Layer 4 of a small transformer language model trained on English Wikipedia (8 layers, counted from 0, width 96).
A neuron's activation on a vector x is GELU(weights . x + bias), where the dot is the dot product.

Input weights of the MLP neurons that the questions are about. A number n stands for (n - 128) times 0.0052.
n10 (bias -0.191): 170, 150, 200, 140, 90, 181, 93, 130, 105, 85, 145, 137, 104, 231, 121, 143, 119, 141, 115, 145, 179, 141, 93, 119, 97, 149, 90, 111, 147, 132, 123, 150, 114, 174, 96, 122, 81, 94, 121, 111, 145, 102, 80, 147, 113, 103, 173, 125, 146, 137, 133, 117, 93, 107, 164, 122, 107, 158, 178, 135, 161, 196, 180, 207, 127, 80, 141, 152, 28, 124, 131, 108, 194, 175, 116, 105, 101, 137, 120, 131, 139, 133, 123, 100, 119, 242, 167, 87, 134, 126, 138, 149, 117, 69, 104, 140
n13 (bias -0.023): 108, 104, 130, 143, 167, 110, 129, 148, 106, 90, 140, 141, 120, 176, 117, 152, 149, 119, 152, 128, 164, 128, 131, 129, 108, 108, 141, 137, 112, 127, 104, 126, 145, 137, 139, 141, 166, 93, 132, 92, 108, 119, 115, 137, 125, 146, 103, 160, 124, 119, 138, 155, 130, 118, 108, 129, 126, 133, 138, 166, 134, 117, 121, 74, 99, 94, 170, 131, 161, 153, 174, 27, 171, 140, 152, 150, 71, 107, 68, 105, 134, 83, 77, 131, 146, 88, 94, 116, 136, 132, 144, 141, 131, 101, 88, 140
n28 (bias -0.036): 95, 128, 115, 129, 106, 128, 119, 125, 118, 134, 144, 159, 126, 152, 144, 156, 179, 108, 119, 134, 133, 44, 128, 138, 152, 94, 117, 151, 97, 136, 150, 118, 119, 100, 151, 137, 177, 109, 179, 168, 83, 122, 119, 125, 83, 112, 99, 159, 124, 117, 166, 122, 161, 168, 110, 164, 108, 135, 144, 171, 80, 121, 94, 168, 109, 122, 120, 96, 74, 85, 143, 169, 122, 135, 127, 101, 130, 127, 84, 136, 127, 124, 106, 172, 157, 117, 167, 126, 129, 118, 106, 126, 114, 101, 132, 115
n50 (bias 0.007): 143, 112, 107, 148, 141, 159, 114, 110, 88, 62, 145, 111, 123, 138, 80, 175, 108, 146, 120, 85, 181, 106, 142, 112, 138, 111, 144, 136, 135, 139, 151, 142, 74, 153, 103, 112, 131, 116, 147, 137, 94, 93, 144, 103, 118, 143, 68, 187, 105, 123, 85, 116, 169, 170, 124, 127, 124, 99, 97, 115, 169, 93, 105, 155, 171, 128, 150, 96, 130, 166, 111, 130, 135, 154, 144, 112, 123, 157, 78, 126, 146, 144, 116, 137, 116, 124, 141, 136, 118, 115, 85, 150, 124, 139, 159, 157
n82 (bias -0.201): 68, 200, 185, 164, 107, 120, 128, 120, 148, 105, 54, 123, 149, 121, 173, 81, 124, 121, 123, 76, 153, 114, 140, 125, 131, 178, 151, 145, 155, 114, 122, 152, 176, 154, 106, 153, 120, 98, 103, 63, 147, 107, 121, 137, 96, 97, 119, 95, 126, 176, 135, 169, 153, 161, 155, 70, 195, 38, 77, 163, 114, 126, 159, 137, 148, 96, 94, 128, 124, 128, 100, 139, 81, 130, 134, 124, 133, 80, 120, 212, 86, 111, 182, 105, 129, 106, 153, 112, 154, 157, 49, 72, 201, 189, 142, 85
n93 (bias -0.058): 88, 145, 137, 132, 113, 148, 118, 140, 104, 119, 128, 155, 107, 91, 85, 152, 131, 119, 180, 127, 112, 59, 104, 188, 142, 125, 148, 155, 168, 128, 131, 127, 104, 175, 121, 130, 144, 144, 166, 179, 112, 77, 162, 114, 117, 134, 130, 165, 128, 76, 147, 106, 165, 102, 119, 152, 154, 139, 117, 136, 153, 123, 135, 90, 134, 89, 79, 74, 132, 125, 136, 134, 93, 130, 95, 163, 108, 130, 112, 113, 90, 131, 200, 98, 108, 117, 93, 108, 124, 90, 170, 151, 135, 105, 147, 109
n107 (bias -0.007): 135, 124, 141, 117, 85, 145, 111, 113, 104, 97, 132, 141, 95, 100, 123, 142, 151, 88, 162, 115, 126, 147, 108, 133, 150, 205, 121, 174, 242, 141, 174, 79, 90, 98, 124, 74, 123, 143, 146, 149, 136, 145, 134, 117, 168, 114, 98, 141, 149, 105, 142, 105, 131, 137, 115, 132, 87, 103, 146, 121, 161, 155, 195, 94, 185, 121, 137, 113, 98, 97, 77, 125, 137, 112, 119, 153, 107, 127, 121, 141, 97, 144, 75, 119, 82, 89, 153, 144, 151, 105, 108, 135, 139, 120, 147, 100
n122 (bias -0.221): 142, 76, 146, 147, 101, 147, 118, 142, 149, 84, 112, 125, 149, 155, 158, 153, 164, 132, 156, 141, 208, 131, 127, 86, 120, 116, 65, 126, 105, 149, 155, 97, 137, 126, 92, 130, 106, 125, 114, 162, 128, 136, 102, 59, 146, 108, 147, 102, 121, 127, 125, 134, 163, 195, 134, 152, 100, 147, 155, 41, 137, 147, 110, 163, 180, 105, 140, 211, 126, 145, 159, 100, 131, 135, 59, 170, 110, 170, 114, 133, 135, 156, 178, 148, 139, 101, 122, 55, 106, 156, 124, 154, 156, 126, 132, 131
n127 (bias -0.155): 132, 144, 161, 36, 157, 116, 118, 137, 132, 101, 40, 165, 147, 174, 112, 194, 137, 136, 70, 97, 61, 128, 90, 151, 147, 104, 153, 110, 117, 109, 68, 139, 106, 198, 158, 206, 87, 66, 48, 67, 132, 97, 122, 110, 100, 21, 152, 105, 100, 144, 158, 186, 76, 110, 186, 107, 162, 176, 129, 129, 158, 174, 144, 114, 193, 170, 150, 129, 141, 154, 158, 121, 61, 153, 114, 145, 118, 134, 122, 114, 157, 132, 168, 139, 75, 189, 131, 106, 83, 162, 174, 87, 148, 129, 161, 138
n129 (bias -0.235): 121, 140, 196, 151, 75, 86, 114, 83, 167, 74, 131, 125, 163, 137, 165, 177, 87, 164, 140, 64, 102, 116, 178, 91, 99, 117, 107, 174, 190, 165, 91, 186, 151, 107, 144, 117, 75, 83, 61, 119, 163, 136, 188, 76, 150, 78, 147, 179, 190, 106, 97, 140, 114, 165, 137, 87, 186, 98, 118, 65, 158, 101, 131, 170, 80, 162, 108, 125, 116, 132, 108, 130, 146, 152, 115, 145, 149, 154, 156, 133, 177, 137, 171, 86, 149, 147, 170, 188, 107, 120, 95, 126, 65, 200, 94, 127
n131 (bias -0.246): 155, 170, 185, 131, 118, 143, 156, 99, 168, 153, 126, 164, 98, 149, 113, 107, 181, 170, 224, 89, 104, 90, 124, 120, 107, 128, 102, 100, 151, 135, 56, 114, 114, 139, 142, 71, 110, 147, 143, 144, 119, 134, 127, 89, 123, 127, 102, 108, 137, 131, 121, 181, 110, 161, 88, 70, 127, 122, 125, 172, 134, 67, 185, 129, 103, 138, 124, 99, 123, 123, 152, 179, 100, 73, 74, 79, 128, 102, 178, 151, 144, 182, 152, 95, 184, 170, 97, 106, 67, 133, 173, 89, 67, 177, 96, 102
n136 (bias -0.077): 146, 121, 107, 118, 100, 135, 161, 183, 154, 113, 157, 179, 132, 191, 92, 101, 104, 135, 171, 162, 150, 82, 124, 136, 120, 108, 135, 154, 82, 146, 100, 121, 153, 149, 146, 153, 122, 111, 119, 143, 113, 101, 115, 130, 85, 91, 114, 167, 125, 120, 96, 67, 172, 128, 119, 163, 129, 23, 83, 138, 131, 123, 172, 128, 150, 175, 110, 85, 160, 117, 119, 105, 151, 137, 126, 164, 117, 146, 114, 111, 159, 103, 111, 162, 175, 126, 146, 149, 92, 99, 173, 134, 139, 135, 167, 110
n165 (bias -0.106): 104, 161, 161, 54, 153, 106, 143, 117, 152, 151, 125, 133, 180, 163, 118, 142, 128, 128, 92, 84, 86, 100, 141, 130, 159, 82, 87, 139, 118, 138, 132, 102, 146, 64, 117, 180, 83, 77, 126, 95, 143, 161, 151, 113, 93, 101, 170, 142, 195, 71, 36, 154, 158, 89, 196, 119, 138, 139, 137, 137, 141, 102, 147, 127, 122, 110, 159, 132, 107, 182, 111, 122, 134, 130, 129, 81, 150, 117, 164, 156, 135, 188, 138, 138, 71, 156, 119, 110, 95, 155, 131, 125, 124, 169, 145, 135
n176 (bias -0.143): 78, 112, 142, 132, 102, 116, 80, 167, 57, 176, 136, 92, 130, 94, 213, 109, 118, 175, 146, 89, 125, 146, 135, 115, 105, 151, 139, 114, 74, 170, 68, 160, 120, 115, 160, 136, 168, 142, 159, 97, 110, 87, 106, 134, 134, 151, 174, 100, 135, 175, 96, 181, 163, 108, 141, 74, 108, 165, 186, 85, 145, 126, 53, 176, 113, 86, 107, 107, 84, 130, 109, 135, 169, 130, 134, 132, 114, 124, 97, 132, 128, 164, 163, 98, 122, 152, 172, 141, 112, 118, 134, 170, 191, 70, 97, 125
n209 (bias -0.142): 130, 105, 110, 166, 135, 93, 87, 101, 154, 157, 88, 165, 130, 101, 150, 132, 98, 129, 78, 134, 143, 150, 98, 170, 95, 82, 149, 115, 136, 117, 173, 139, 115, 226, 136, 155, 166, 165, 124, 193, 168, 143, 135, 112, 102, 118, 121, 142, 132, 127, 76, 154, 154, 87, 97, 79, 92, 124, 88, 138, 105, 152, 135, 154, 131, 114, 144, 82, 82, 84, 153, 85, 79, 153, 90, 129, 126, 115, 162, 138, 104, 118, 135, 105, 151, 140, 114, 107, 143, 140, 111, 51, 134, 140, 135, 112
n266 (bias -0.312): 130, 167, 118, 152, 182, 67, 137, 159, 185, 92, 45, 147, 116, 149, 98, 92, 158, 135, 114, 152, 124, 136, 83, 176, 92, 119, 146, 105, 142, 105, 109, 112, 132, 158, 169, 93, 115, 154, 134, 200, 91, 121, 113, 106, 87, 159, 138, 115, 110, 101, 89, 136, 147, 131, 64, 92, 154, 133, 122, 174, 181, 99, 132, 121, 131, 139, 168, 110, 150, 83, 134, 165, 139, 148, 102, 145, 78, 144, 118, 155, 137, 163, 199, 125, 111, 138, 149, 149, 110, 145, 187, 106, 131, 140, 131, 90
n273 (bias -0.113): 146, 42, 123, 141, 97, 88, 125, 164, 121, 87, 104, 116, 159, 106, 92, 106, 115, 107, 176, 150, 154, 102, 124, 181, 162, 99, 98, 125, 153, 146, 136, 144, 128, 118, 120, 113, 134, 142, 107, 102, 163, 202, 136, 127, 106, 139, 192, 96, 159, 132, 147, 125, 87, 159, 128, 85, 158, 123, 132, 109, 144, 105, 140, 103, 151, 90, 70, 142, 91, 135, 117, 104, 112, 133, 110, 122, 157, 175, 154, 149, 105, 189, 125, 111, 145, 146, 169, 146, 126, 165, 140, 113, 127, 148, 119, 62
n276 (bias -0.152): 194, 99, 132, 182, 83, 105, 62, 103, 115, 173, 83, 133, 114, 148, 158, 196, 113, 174, 135, 134, 109, 150, 177, 116, 135, 149, 100, 57, 158, 163, 130, 64, 188, 189, 162, 202, 141, 119, 107, 113, 57, 136, 132, 138, 173, 111, 174, 124, 97, 119, 170, 171, 85, 108, 175, 138, 178, 91, 61, 103, 104, 113, 113, 116, 155, 86, 117, 161, 148, 131, 136, 157, 96, 157, 72, 119, 77, 59, 106, 201, 147, 150, 135, 138, 144, 143, 123, 120, 109, 136, 99, 105, 140, 133, 151, 70
n288 (bias -0.192): 122, 199, 217, 133, 91, 78, 106, 147, 135, 92, 128, 94, 113, 103, 184, 106, 165, 152, 123, 44, 96, 95, 168, 133, 151, 141, 118, 151, 155, 101, 141, 155, 158, 90, 136, 106, 84, 131, 33, 145, 159, 156, 171, 142, 82, 79, 173, 81, 152, 171, 114, 175, 99, 97, 196, 100, 174, 154, 179, 124, 120, 103, 153, 133, 109, 130, 126, 140, 160, 103, 81, 161, 158, 39, 105, 89, 86, 135, 165, 88, 126, 154, 136, 86, 116, 136, 149, 163, 156, 183, 139, 172, 103, 94, 79, 119
n301 (bias -0.116): 152, 192, 180, 152, 145, 112, 115, 203, 91, 81, 136, 122, 119, 113, 134, 132, 124, 189, 107, 149, 95, 131, 100, 108, 121, 60, 169, 64, 124, 111, 113, 206, 90, 126, 60, 164, 154, 161, 93, 108, 146, 133, 138, 112, 107, 129, 122, 72, 88, 148, 114, 117, 95, 128, 132, 112, 148, 148, 112, 169, 145, 138, 97, 162, 110, 63, 133, 163, 129, 124, 138, 155, 159, 46, 108, 103, 80, 124, 100, 117, 67, 139, 107, 119, 103, 188, 143, 102, 114, 107, 155, 115, 164, 141, 96, 147
n311 (bias -0.127): 161, 128, 122, 169, 157, 89, 159, 120, 137, 109, 165, 150, 137, 138, 81, 155, 121, 126, 135, 126, 102, 67, 152, 126, 132, 102, 130, 138, 119, 165, 109, 132, 117, 124, 156, 117, 177, 124, 161, 157, 63, 141, 170, 75, 156, 112, 111, 130, 141, 124, 142, 108, 156, 123, 164, 135, 160, 122, 116, 87, 127, 153, 92, 125, 123, 120, 143, 127, 102, 99, 115, 108, 109, 106, 135, 176, 120, 140, 64, 105, 140, 126, 102, 137, 114, 115, 69, 122, 136, 127, 124, 110, 123, 155, 116, 143
n322 (bias -0.051): 126, 99, 120, 148, 91, 173, 136, 174, 155, 137, 121, 149, 74, 104, 95, 137, 144, 195, 146, 157, 71, 131, 154, 97, 126, 150, 81, 133, 113, 113, 111, 152, 93, 125, 151, 114, 129, 104, 181, 134, 95, 131, 165, 86, 181, 167, 95, 129, 138, 142, 117, 113, 122, 187, 144, 98, 97, 172, 140, 140, 146, 119, 72, 126, 144, 152, 105, 131, 133, 108, 121, 136, 147, 169, 161, 109, 113, 81, 100, 98, 192, 139, 94, 123, 62, 113, 141, 139, 170, 65, 168, 134, 126, 159, 134, 109
n331 (bias -0.091): 131, 156, 153, 117, 132, 128, 147, 141, 159, 145, 201, 97, 137, 121, 132, 95, 172, 106, 76, 126, 101, 119, 115, 144, 114, 163, 105, 171, 98, 140, 106, 123, 149, 103, 155, 92, 87, 139, 7, 177, 113, 145, 49, 134, 105, 162, 84, 126, 122, 132, 116, 154, 65, 169, 154, 128, 92, 81, 111, 145, 111, 82, 120, 158, 117, 93, 94, 146, 153, 147, 77, 71, 88, 140, 113, 169, 154, 106, 145, 112, 97, 103, 107, 123, 178, 194, 126, 150, 144, 129, 104, 157, 132, 211, 107, 165
n351 (bias -0.144): 78, 197, 191, 90, 121, 116, 142, 154, 166, 187, 165, 188, 136, 119, 138, 168, 123, 133, 138, 138, 196, 177, 91, 109, 169, 157, 61, 124, 135, 149, 85, 110, 171, 118, 152, 114, 113, 113, 57, 115, 130, 168, 174, 113, 105, 177, 134, 97, 68, 103, 105, 143, 119, 116, 142, 84, 146, 126, 134, 184, 115, 110, 130, 181, 133, 105, 103, 138, 69, 75, 108, 108, 140, 157, 104, 102, 144, 110, 126, 107, 118, 131, 163, 167, 200, 135, 98, 89, 74, 103, 157, 155, 137, 97, 126, 146
n354 (bias -0.123): 145, 125, 99, 105, 146, 118, 146, 95, 159, 132, 139, 132, 171, 132, 94, 107, 114, 126, 101, 153, 160, 156, 128, 144, 155, 129, 113, 167, 136, 130, 115, 161, 154, 153, 81, 62, 154, 45, 136, 147, 89, 179, 229, 161, 122, 89, 129, 168, 145, 143, 151, 126, 125, 96, 162, 123, 126, 86, 135, 145, 186, 149, 160, 133, 127, 143, 156, 143, 142, 122, 87, 132, 179, 123, 128, 158, 44, 153, 122, 108, 133, 154, 110, 106, 145, 131, 143, 88, 98, 54, 153, 158, 118, 135, 157, 162

Each question shows a token from some text and the vector x that enters the MLP there. A number n stands for (n - 128) times 0.042.

"|": 143, 164, 117, 136, 140, 122, 191, 121, 99, 164, 147, 127, 68, 128, 143, 157, 157, 84, 90, 179, 176, 117, 114, 114, 133, 93, 131, 149, 170, 81, 150, 148, 119, 124, 92, 162, 85, 143, 179, 72, 106, 126, 86, 134, 125, 101, 163, 116, 94, 107, 95, 165, 82, 105, 128, 106, 145, 116, 109, 121, 142, 169, 185, 106, 138, 134, 112, 132, 116, 130, 135, 138, 120, 114, 143, 144, 210, 91, 108, 64, 180, 126, 107, 135, 141, 120, 93, 166, 107, 128, 147, 105, 126, 85, 113, 168
Which three neurons fire most, strongest first? n127, n10, n351

"ols": 94, 119, 112, 117, 77, 123, 226, 174, 145, 134, 121, 159, 114, 118, 116, 94, 118, 88, 132, 156, 120, 170, 106, 62, 72, 129, 130, 117, 85, 107, 163, 132, 130, 94, 82, 120, 90, 137, 169, 139, 150, 116, 151, 103, 179, 140, 119, 133, 121, 90, 216, 124, 79, 96, 105, 163, 113, 129, 123, 127, 146, 129, 160, 138, 149, 130, 124, 68, 174, 160, 130, 160, 121, 161, 160, 121, 112, 128, 122, 125, 143, 115, 104, 171, 103, 95, 174, 192, 151, 192, 68, 135, 93, 76, 116, 131
Which neuron lights up most? n107

"00": 138, 111, 154, 141, 164, 128, 165, 79, 122, 173, 131, 137, 84, 124, 95, 124, 126, 92, 136, 122, 142, 110, 155, 155, 180, 87, 145, 125, 64, 122, 132, 120, 159, 101, 149, 73, 107, 79, 186, 124, 141, 108, 154, 88, 116, 137, 136, 103, 90, 78, 134, 122, 92, 153, 88, 138, 46, 145, 153, 118, 106, 194, 177, 184, 118, 116, 152, 140, 135, 123, 121, 165, 129, 84, 117, 107, 181, 153, 122, 97, 100, 144, 143, 137, 154, 62, 149, 187, 105, 141, 102, 96, 138, 142, 113, 197
Which three neurons fire most, strongest first? n28, n131, n311

"a": 87, 109, 96, 152, 126, 92, 191, 143, 91, 110, 115, 135, 78, 153, 79, 154, 123, 103, 122, 178, 166, 63, 98, 136, 135, 82, 154, 189, 150, 141, 172, 160, 139, 152, 98, 127, 129, 156, 176, 129, 94, 172, 144, 163, 133, 115, 105, 154, 94, 150, 139, 161, 103, 134, 140, 140, 125, 166, 119, 131, 124, 146, 137, 103, 140, 117, 147, 53, 131, 158, 159, 104, 125, 106, 104, 132, 166, 92, 129, 110, 184, 27, 92, 97, 133, 112, 78, 147, 136, 105, 98, 148, 141, 133, 106, 130
Which neuron lights up most? n13

"ic": 125, 134, 122, 126, 140, 156, 160, 101, 122, 168, 112, 99, 64, 92, 94, 98, 128, 124, 125, 147, 171, 189, 130, 126, 155, 161, 136, 94, 111, 136, 114, 153, 102, 92, 113, 119, 48, 125, 110, 93, 151, 128, 137, 118, 159, 88, 100, 158, 141, 86, 147, 150, 86, 123, 109, 166, 127, 93, 133, 73, 151, 138, 148, 148, 189, 104, 136, 76, 156, 157, 140, 141, 94, 128, 146, 154, 192, 82, 178, 83, 98, 123, 160, 97, 76, 168, 137, 140, 145, 151, 111, 193, 104, 156, 120, 160
Which neuron lights up most? n331

"am": 165, 127, 107, 137, 173, 107, 155, 32, 115, 176, 141, 88, 125, 73, 73, 134, 104, 142, 154, 126, 113, 184, 98, 145, 165, 175, 151, 154, 134, 57, 128, 121, 101, 119, 142, 120, 109, 151, 176, 133, 104, 123, 119, 115, 186, 153, 110, 145, 155, 153, 141, 105, 83, 134, 107, 153, 153, 146, 124, 58, 122, 151, 146, 134, 138, 136, 100, 88, 155, 147, 144, 106, 148, 125, 179, 126, 163, 101, 96, 80, 166, 124, 95, 70, 125, 155, 183, 127, 111, 142, 92, 147, 130, 82, 69, 146
The most active neuron and its activation: n107, at about 2.3

" ": 113, 144, 141, 138, 134, 119, 192, 62, 145, 209, 116, 138, 90, 94, 161, 146, 138, 49, 123, 173, 192, 146, 140, 144, 132, 91, 121, 176, 121, 124, 160, 140, 113, 93, 80, 160, 136, 128, 149, 76, 107, 125, 117, 132, 196, 109, 151, 88, 123, 99, 103, 143, 98, 107, 128, 119, 120, 149, 96, 102, 111, 154, 173, 131, 118, 130, 121, 134, 105, 110, 155, 163, 115, 78, 154, 128, 186, 62, 99, 108, 183, 107, 113, 109, 125, 93, 113, 158, 81, 144, 130, 138, 159, 136, 118, 122
Which three neurons fire most, strongest first? n351, n165, n82

" |": 112, 111, 94, 158, 127, 105, 139, 126, 67, 150, 146, 127, 95, 124, 112, 149, 121, 69, 94, 193, 129, 150, 114, 115, 129, 101, 150, 152, 163, 114, 160, 140, 118, 90, 73, 137, 128, 152, 167, 111, 114, 72, 129, 207, 103, 129, 170, 136, 97, 130, 139, 184, 64, 107, 91, 153, 173, 163, 107, 155, 117, 118, 164, 136, 173, 158, 115, 91, 150, 121, 133, 152, 110, 95, 115, 117, 129, 135, 151, 69, 152, 145, 124, 180, 165, 115, 94, 188, 129, 134, 139, 105, 94, 75, 107, 118
Which neuron lights up most? n28

"gh": 127, 170, 102, 196, 165, 135, 167, 87, 124, 143, 87, 68, 58, 94, 59, 138, 123, 127, 159, 173, 94, 143, 129, 135, 142, 131, 192, 84, 126, 108, 108, 135, 149, 104, 110, 136, 122, 151, 145, 38, 135, 143, 180, 66, 136, 108, 149, 117, 79, 130, 162, 126, 82, 100, 136, 157, 96, 114, 145, 127, 149, 133, 155, 150, 149, 132, 74, 97, 135, 174, 111, 144, 159, 134, 113, 114, 142, 87, 118, 108, 138, 80, 145, 171, 137, 168, 119, 177, 116, 142, 153, 125, 106, 122, 151, 148
The two highest activations, in order: n301, n127

" B": 116, 134, 114, 154, 135, 123, 170, 12, 140, 172, 124, 119, 114, 162, 102, 163, 87, 88, 131, 139, 130, 100, 97, 130, 167, 86, 107, 180, 121, 136, 140, 169, 133, 87, 114, 120, 97, 144, 150, 168, 100, 145, 132, 145, 78, 131, 145, 113, 107, 114, 138, 134, 107, 96, 142, 99, 131, 155, 97, 61, 79, 208, 161, 136, 131, 101, 137, 56, 127, 144, 137, 120, 153, 113, 141, 127, 187, 144, 64, 93, 153, 148, 133, 176, 154, 73, 139, 124, 131, 178, 106, 127, 156, 135, 123, 152
The two highest activations, in order: n311, n28

"E": 126, 127, 88, 176, 174, 122, 198, 76, 124, 174, 116, 95, 57, 145, 128, 93, 78, 62, 135, 171, 175, 131, 131, 107, 179, 60, 149, 174, 124, 137, 151, 128, 78, 146, 62, 145, 116, 153, 122, 131, 108, 147, 134, 137, 93, 130, 126, 160, 94, 100, 136, 184, 138, 130, 101, 106, 107, 195, 92, 146, 131, 181, 166, 106, 104, 125, 122, 68, 119, 145, 136, 126, 102, 133, 146, 149, 169, 71, 99, 106, 138, 113, 133, 118, 151, 116, 143, 119, 131, 182, 132, 127, 124, 125, 124, 132
The two highest activations, in order: n209, n13

"om": 127, 84, 143, 128, 145, 112, 156, 151, 86, 156, 141, 129, 105, 105, 129, 89, 111, 92, 129, 196, 132, 154, 102, 59, 200, 123, 131, 164, 73, 121, 84, 156, 122, 118, 85, 120, 90, 134, 130, 143, 162, 144, 114, 184, 166, 113, 131, 137, 116, 83, 131, 158, 113, 124, 129, 124, 175, 188, 104, 100, 139, 132, 158, 152, 125, 130, 80, 57, 202, 155, 126, 128, 78, 106, 144, 128, 196, 98, 136, 84, 118, 82, 115, 132, 165, 125, 161, 136, 122, 72, 162, 160, 118, 126, 130, 131
The most active neuron and its activation: n331, at about 2.4

"7": 142, 108, 114, 147, 179, 140, 98, 105, 135, 181, 131, 160, 66, 134, 126, 92, 168, 107, 122, 161, 162, 113, 138, 123, 161, 115, 175, 127, 117, 128, 93, 103, 129, 59, 116, 95, 94, 122, 168, 58, 110, 128, 139, 138, 134, 126, 184, 115, 115, 71, 105, 115, 117, 157, 89, 167, 109, 161, 112, 80, 100, 171, 132, 119, 114, 149, 172, 106, 120, 145, 93, 138, 143, 106, 101, 111, 202, 121, 145, 77, 158, 121, 135, 167, 145, 79, 132, 192, 98, 161, 163, 91, 159, 104, 109, 188
The two highest activations, in order: n28, n165

" January": 146, 165, 120, 127, 113, 155, 199, 54, 112, 161, 95, 107, 115, 113, 81, 76, 143, 97, 104, 196, 180, 149, 106, 148, 163, 86, 126, 116, 89, 132, 163, 124, 114, 113, 114, 163, 120, 122, 186, 124, 133, 119, 157, 148, 121, 112, 165, 122, 91, 84, 143, 134, 137, 121, 116, 136, 114, 121, 80, 116, 92, 187, 150, 132, 106, 141, 118, 136, 140, 83, 133, 146, 128, 83, 197, 127, 166, 93, 120, 95, 193, 136, 142, 79, 149, 87, 170, 159, 76, 163, 149, 130, 129, 102, 76, 123
Which neuron lights up most? n28

"ce": 100, 125, 148, 135, 182, 135, 151, 104, 118, 208, 113, 147, 71, 143, 113, 166, 126, 105, 139, 166, 147, 143, 109, 60, 186, 119, 96, 132, 145, 67, 150, 124, 104, 136, 74, 118, 111, 140, 197, 105, 116, 149, 111, 125, 113, 106, 127, 109, 81, 103, 182, 129, 96, 114, 125, 101, 101, 155, 99, 79, 116, 130, 169, 197, 107, 119, 99, 135, 209, 123, 111, 136, 89, 128, 133, 126, 147, 118, 157, 106, 114, 136, 132, 137, 128, 105, 165, 140, 101, 102, 116, 168, 131, 113, 140, 185
Which neuron lights up most? n351

"Y": 131, 122, 99, 159, 104, 81, 157, 75, 135, 157, 104, 125, 110, 187, 112, 130, 127, 82, 154, 204, 148, 145, 119, 117, 203, 118, 169, 148, 97, 91, 123, 123, 127, 78, 80, 87, 118, 148, 147, 142, 98, 101, 119, 81, 111, 164, 174, 164, 98, 152, 77, 149, 99, 127, 84, 89, 132, 163, 86, 133, 133, 157, 156, 120, 161, 129, 124, 54, 185, 124, 137, 134, 95, 142, 166, 143, 141, 80, 98, 118, 204, 109, 104, 114, 102, 125, 171, 149, 122, 179, 127, 136, 150, 124, 96, 124
Which neuron lights up most? n266

"yn": 142, 153, 92, 121, 163, 218, 207, 57, 122, 159, 122, 66, 75, 122, 147, 112, 90, 111, 169, 130, 164, 141, 118, 113, 162, 121, 130, 118, 105, 157, 132, 147, 95, 110, 104, 158, 124, 127, 146, 100, 171, 162, 168, 155, 140, 111, 96, 92, 80, 92, 159, 130, 113, 125, 115, 104, 77, 119, 114, 85, 106, 158, 130, 108, 114, 168, 96, 91, 168, 175, 113, 112, 131, 162, 138, 114, 153, 55, 121, 139, 147, 82, 117, 103, 141, 170, 158, 172, 153, 106, 138, 170, 130, 77, 116, 158
The two highest activations, in order: n322, n50

" Category": 67, 129, 101, 134, 163, 172, 146, 104, 101, 194, 149, 130, 68, 123, 122, 114, 179, 92, 102, 170, 149, 153, 130, 159, 153, 70, 193, 115, 162, 111, 126, 128, 137, 115, 81, 113, 118, 167, 154, 103, 111, 115, 116, 107, 125, 110, 144, 87, 83, 157, 162, 97, 69, 134, 109, 116, 164, 166, 100, 97, 166, 148, 166, 83, 102, 94, 142, 151, 123, 121, 145, 143, 107, 115, 169, 142, 213, 54, 101, 83, 147, 125, 98, 138, 109, 144, 124, 154, 111, 121, 179, 125, 141, 145, 131, 153
The most active neuron and its activation: n301, at about 2.2

".": 90, 153, 151, 115, 108, 142, 161, 125, 144, 166, 132, 112, 95, 118, 103, 160, 116, 124, 106, 182, 145, 145, 87, 158, 78, 107, 147, 141, 164, 81, 155, 164, 166, 149, 129, 137, 165, 225, 122, 136, 113, 67, 113, 114, 125, 74, 157, 47, 126, 94, 172, 131, 75, 86, 158, 113, 88, 157, 104, 75, 132, 123, 152, 134, 136, 189, 108, 114, 165, 95, 155, 149, 105, 121, 169, 137, 182, 83, 120, 109, 139, 128, 124, 119, 98, 99, 70, 126, 136, 121, 138, 157, 147, 116, 141, 123
Which three neurons fire most, strongest first? n127, n93, n209

" (": 124, 173, 145, 153, 128, 111, 156, 108, 137, 140, 137, 122, 55, 112, 137, 133, 120, 93, 116, 176, 189, 151, 126, 140, 125, 81, 122, 156, 143, 118, 123, 130, 149, 128, 109, 140, 133, 117, 199, 106, 125, 127, 102, 144, 128, 130, 166, 124, 104, 85, 96, 159, 35, 105, 137, 115, 137, 139, 88, 112, 147, 140, 183, 143, 101, 135, 117, 126, 101, 127, 151, 125, 99, 114, 113, 116, 186, 87, 98, 55, 177, 122, 142, 143, 157, 104, 135, 148, 116, 121, 127, 134, 138, 89, 105, 170
Which neuron lights up most? n351

" per": 142, 132, 122, 146, 148, 113, 132, 101, 98, 164, 112, 102, 66, 125, 97, 136, 126, 102, 114, 151, 185, 126, 173, 92, 168, 70, 108, 153, 119, 155, 128, 129, 106, 104, 76, 123, 108, 118, 224, 119, 101, 154, 105, 162, 138, 135, 160, 131, 92, 126, 133, 170, 86, 102, 164, 106, 129, 131, 101, 119, 128, 139, 155, 126, 120, 121, 100, 123, 154, 135, 123, 122, 130, 117, 136, 150, 200, 95, 136, 73, 125, 146, 149, 133, 179, 71, 115, 162, 117, 74, 140, 135, 146, 92, 105, 186
Which neuron lights up most? n354

" |\n": 110, 137, 112, 177, 98, 112, 218, 128, 149, 169, 141, 114, 97, 122, 128, 155, 106, 119, 104, 164, 160, 102, 101, 146, 128, 73, 182, 181, 181, 142, 124, 137, 137, 126, 110, 127, 91, 158, 158, 91, 92, 107, 138, 115, 128, 116, 186, 160, 113, 79, 99, 140, 55, 106, 145, 131, 147, 143, 115, 83, 142, 151, 127, 125, 106, 105, 117, 97, 108, 128, 140, 134, 125, 116, 108, 137, 151, 93, 95, 77, 217, 135, 123, 171, 145, 107, 143, 173, 138, 147, 130, 101, 77, 102, 100, 124
Which three neurons fire most, strongest first? n129, n311, n93

" West": 158, 134, 87, 159, 147, 166, 177, 71, 99, 177, 102, 77, 87, 80, 62, 144, 125, 98, 153, 182, 145, 162, 105, 128, 174, 114, 123, 132, 127, 77, 142, 145, 164, 66, 97, 120, 131, 128, 184, 91, 101, 120, 107, 134, 112, 141, 177, 127, 97, 124, 137, 123, 106, 132, 107, 89, 144, 120, 88, 109, 118, 107, 172, 177, 129, 161, 148, 59, 175, 118, 132, 161, 159, 122, 105, 134, 179, 122, 151, 97, 179, 128, 115, 163, 169, 113, 134, 131, 92, 157, 128, 140, 114, 121, 67, 92
Which three neurons fire most, strongest first? n131, n273, n136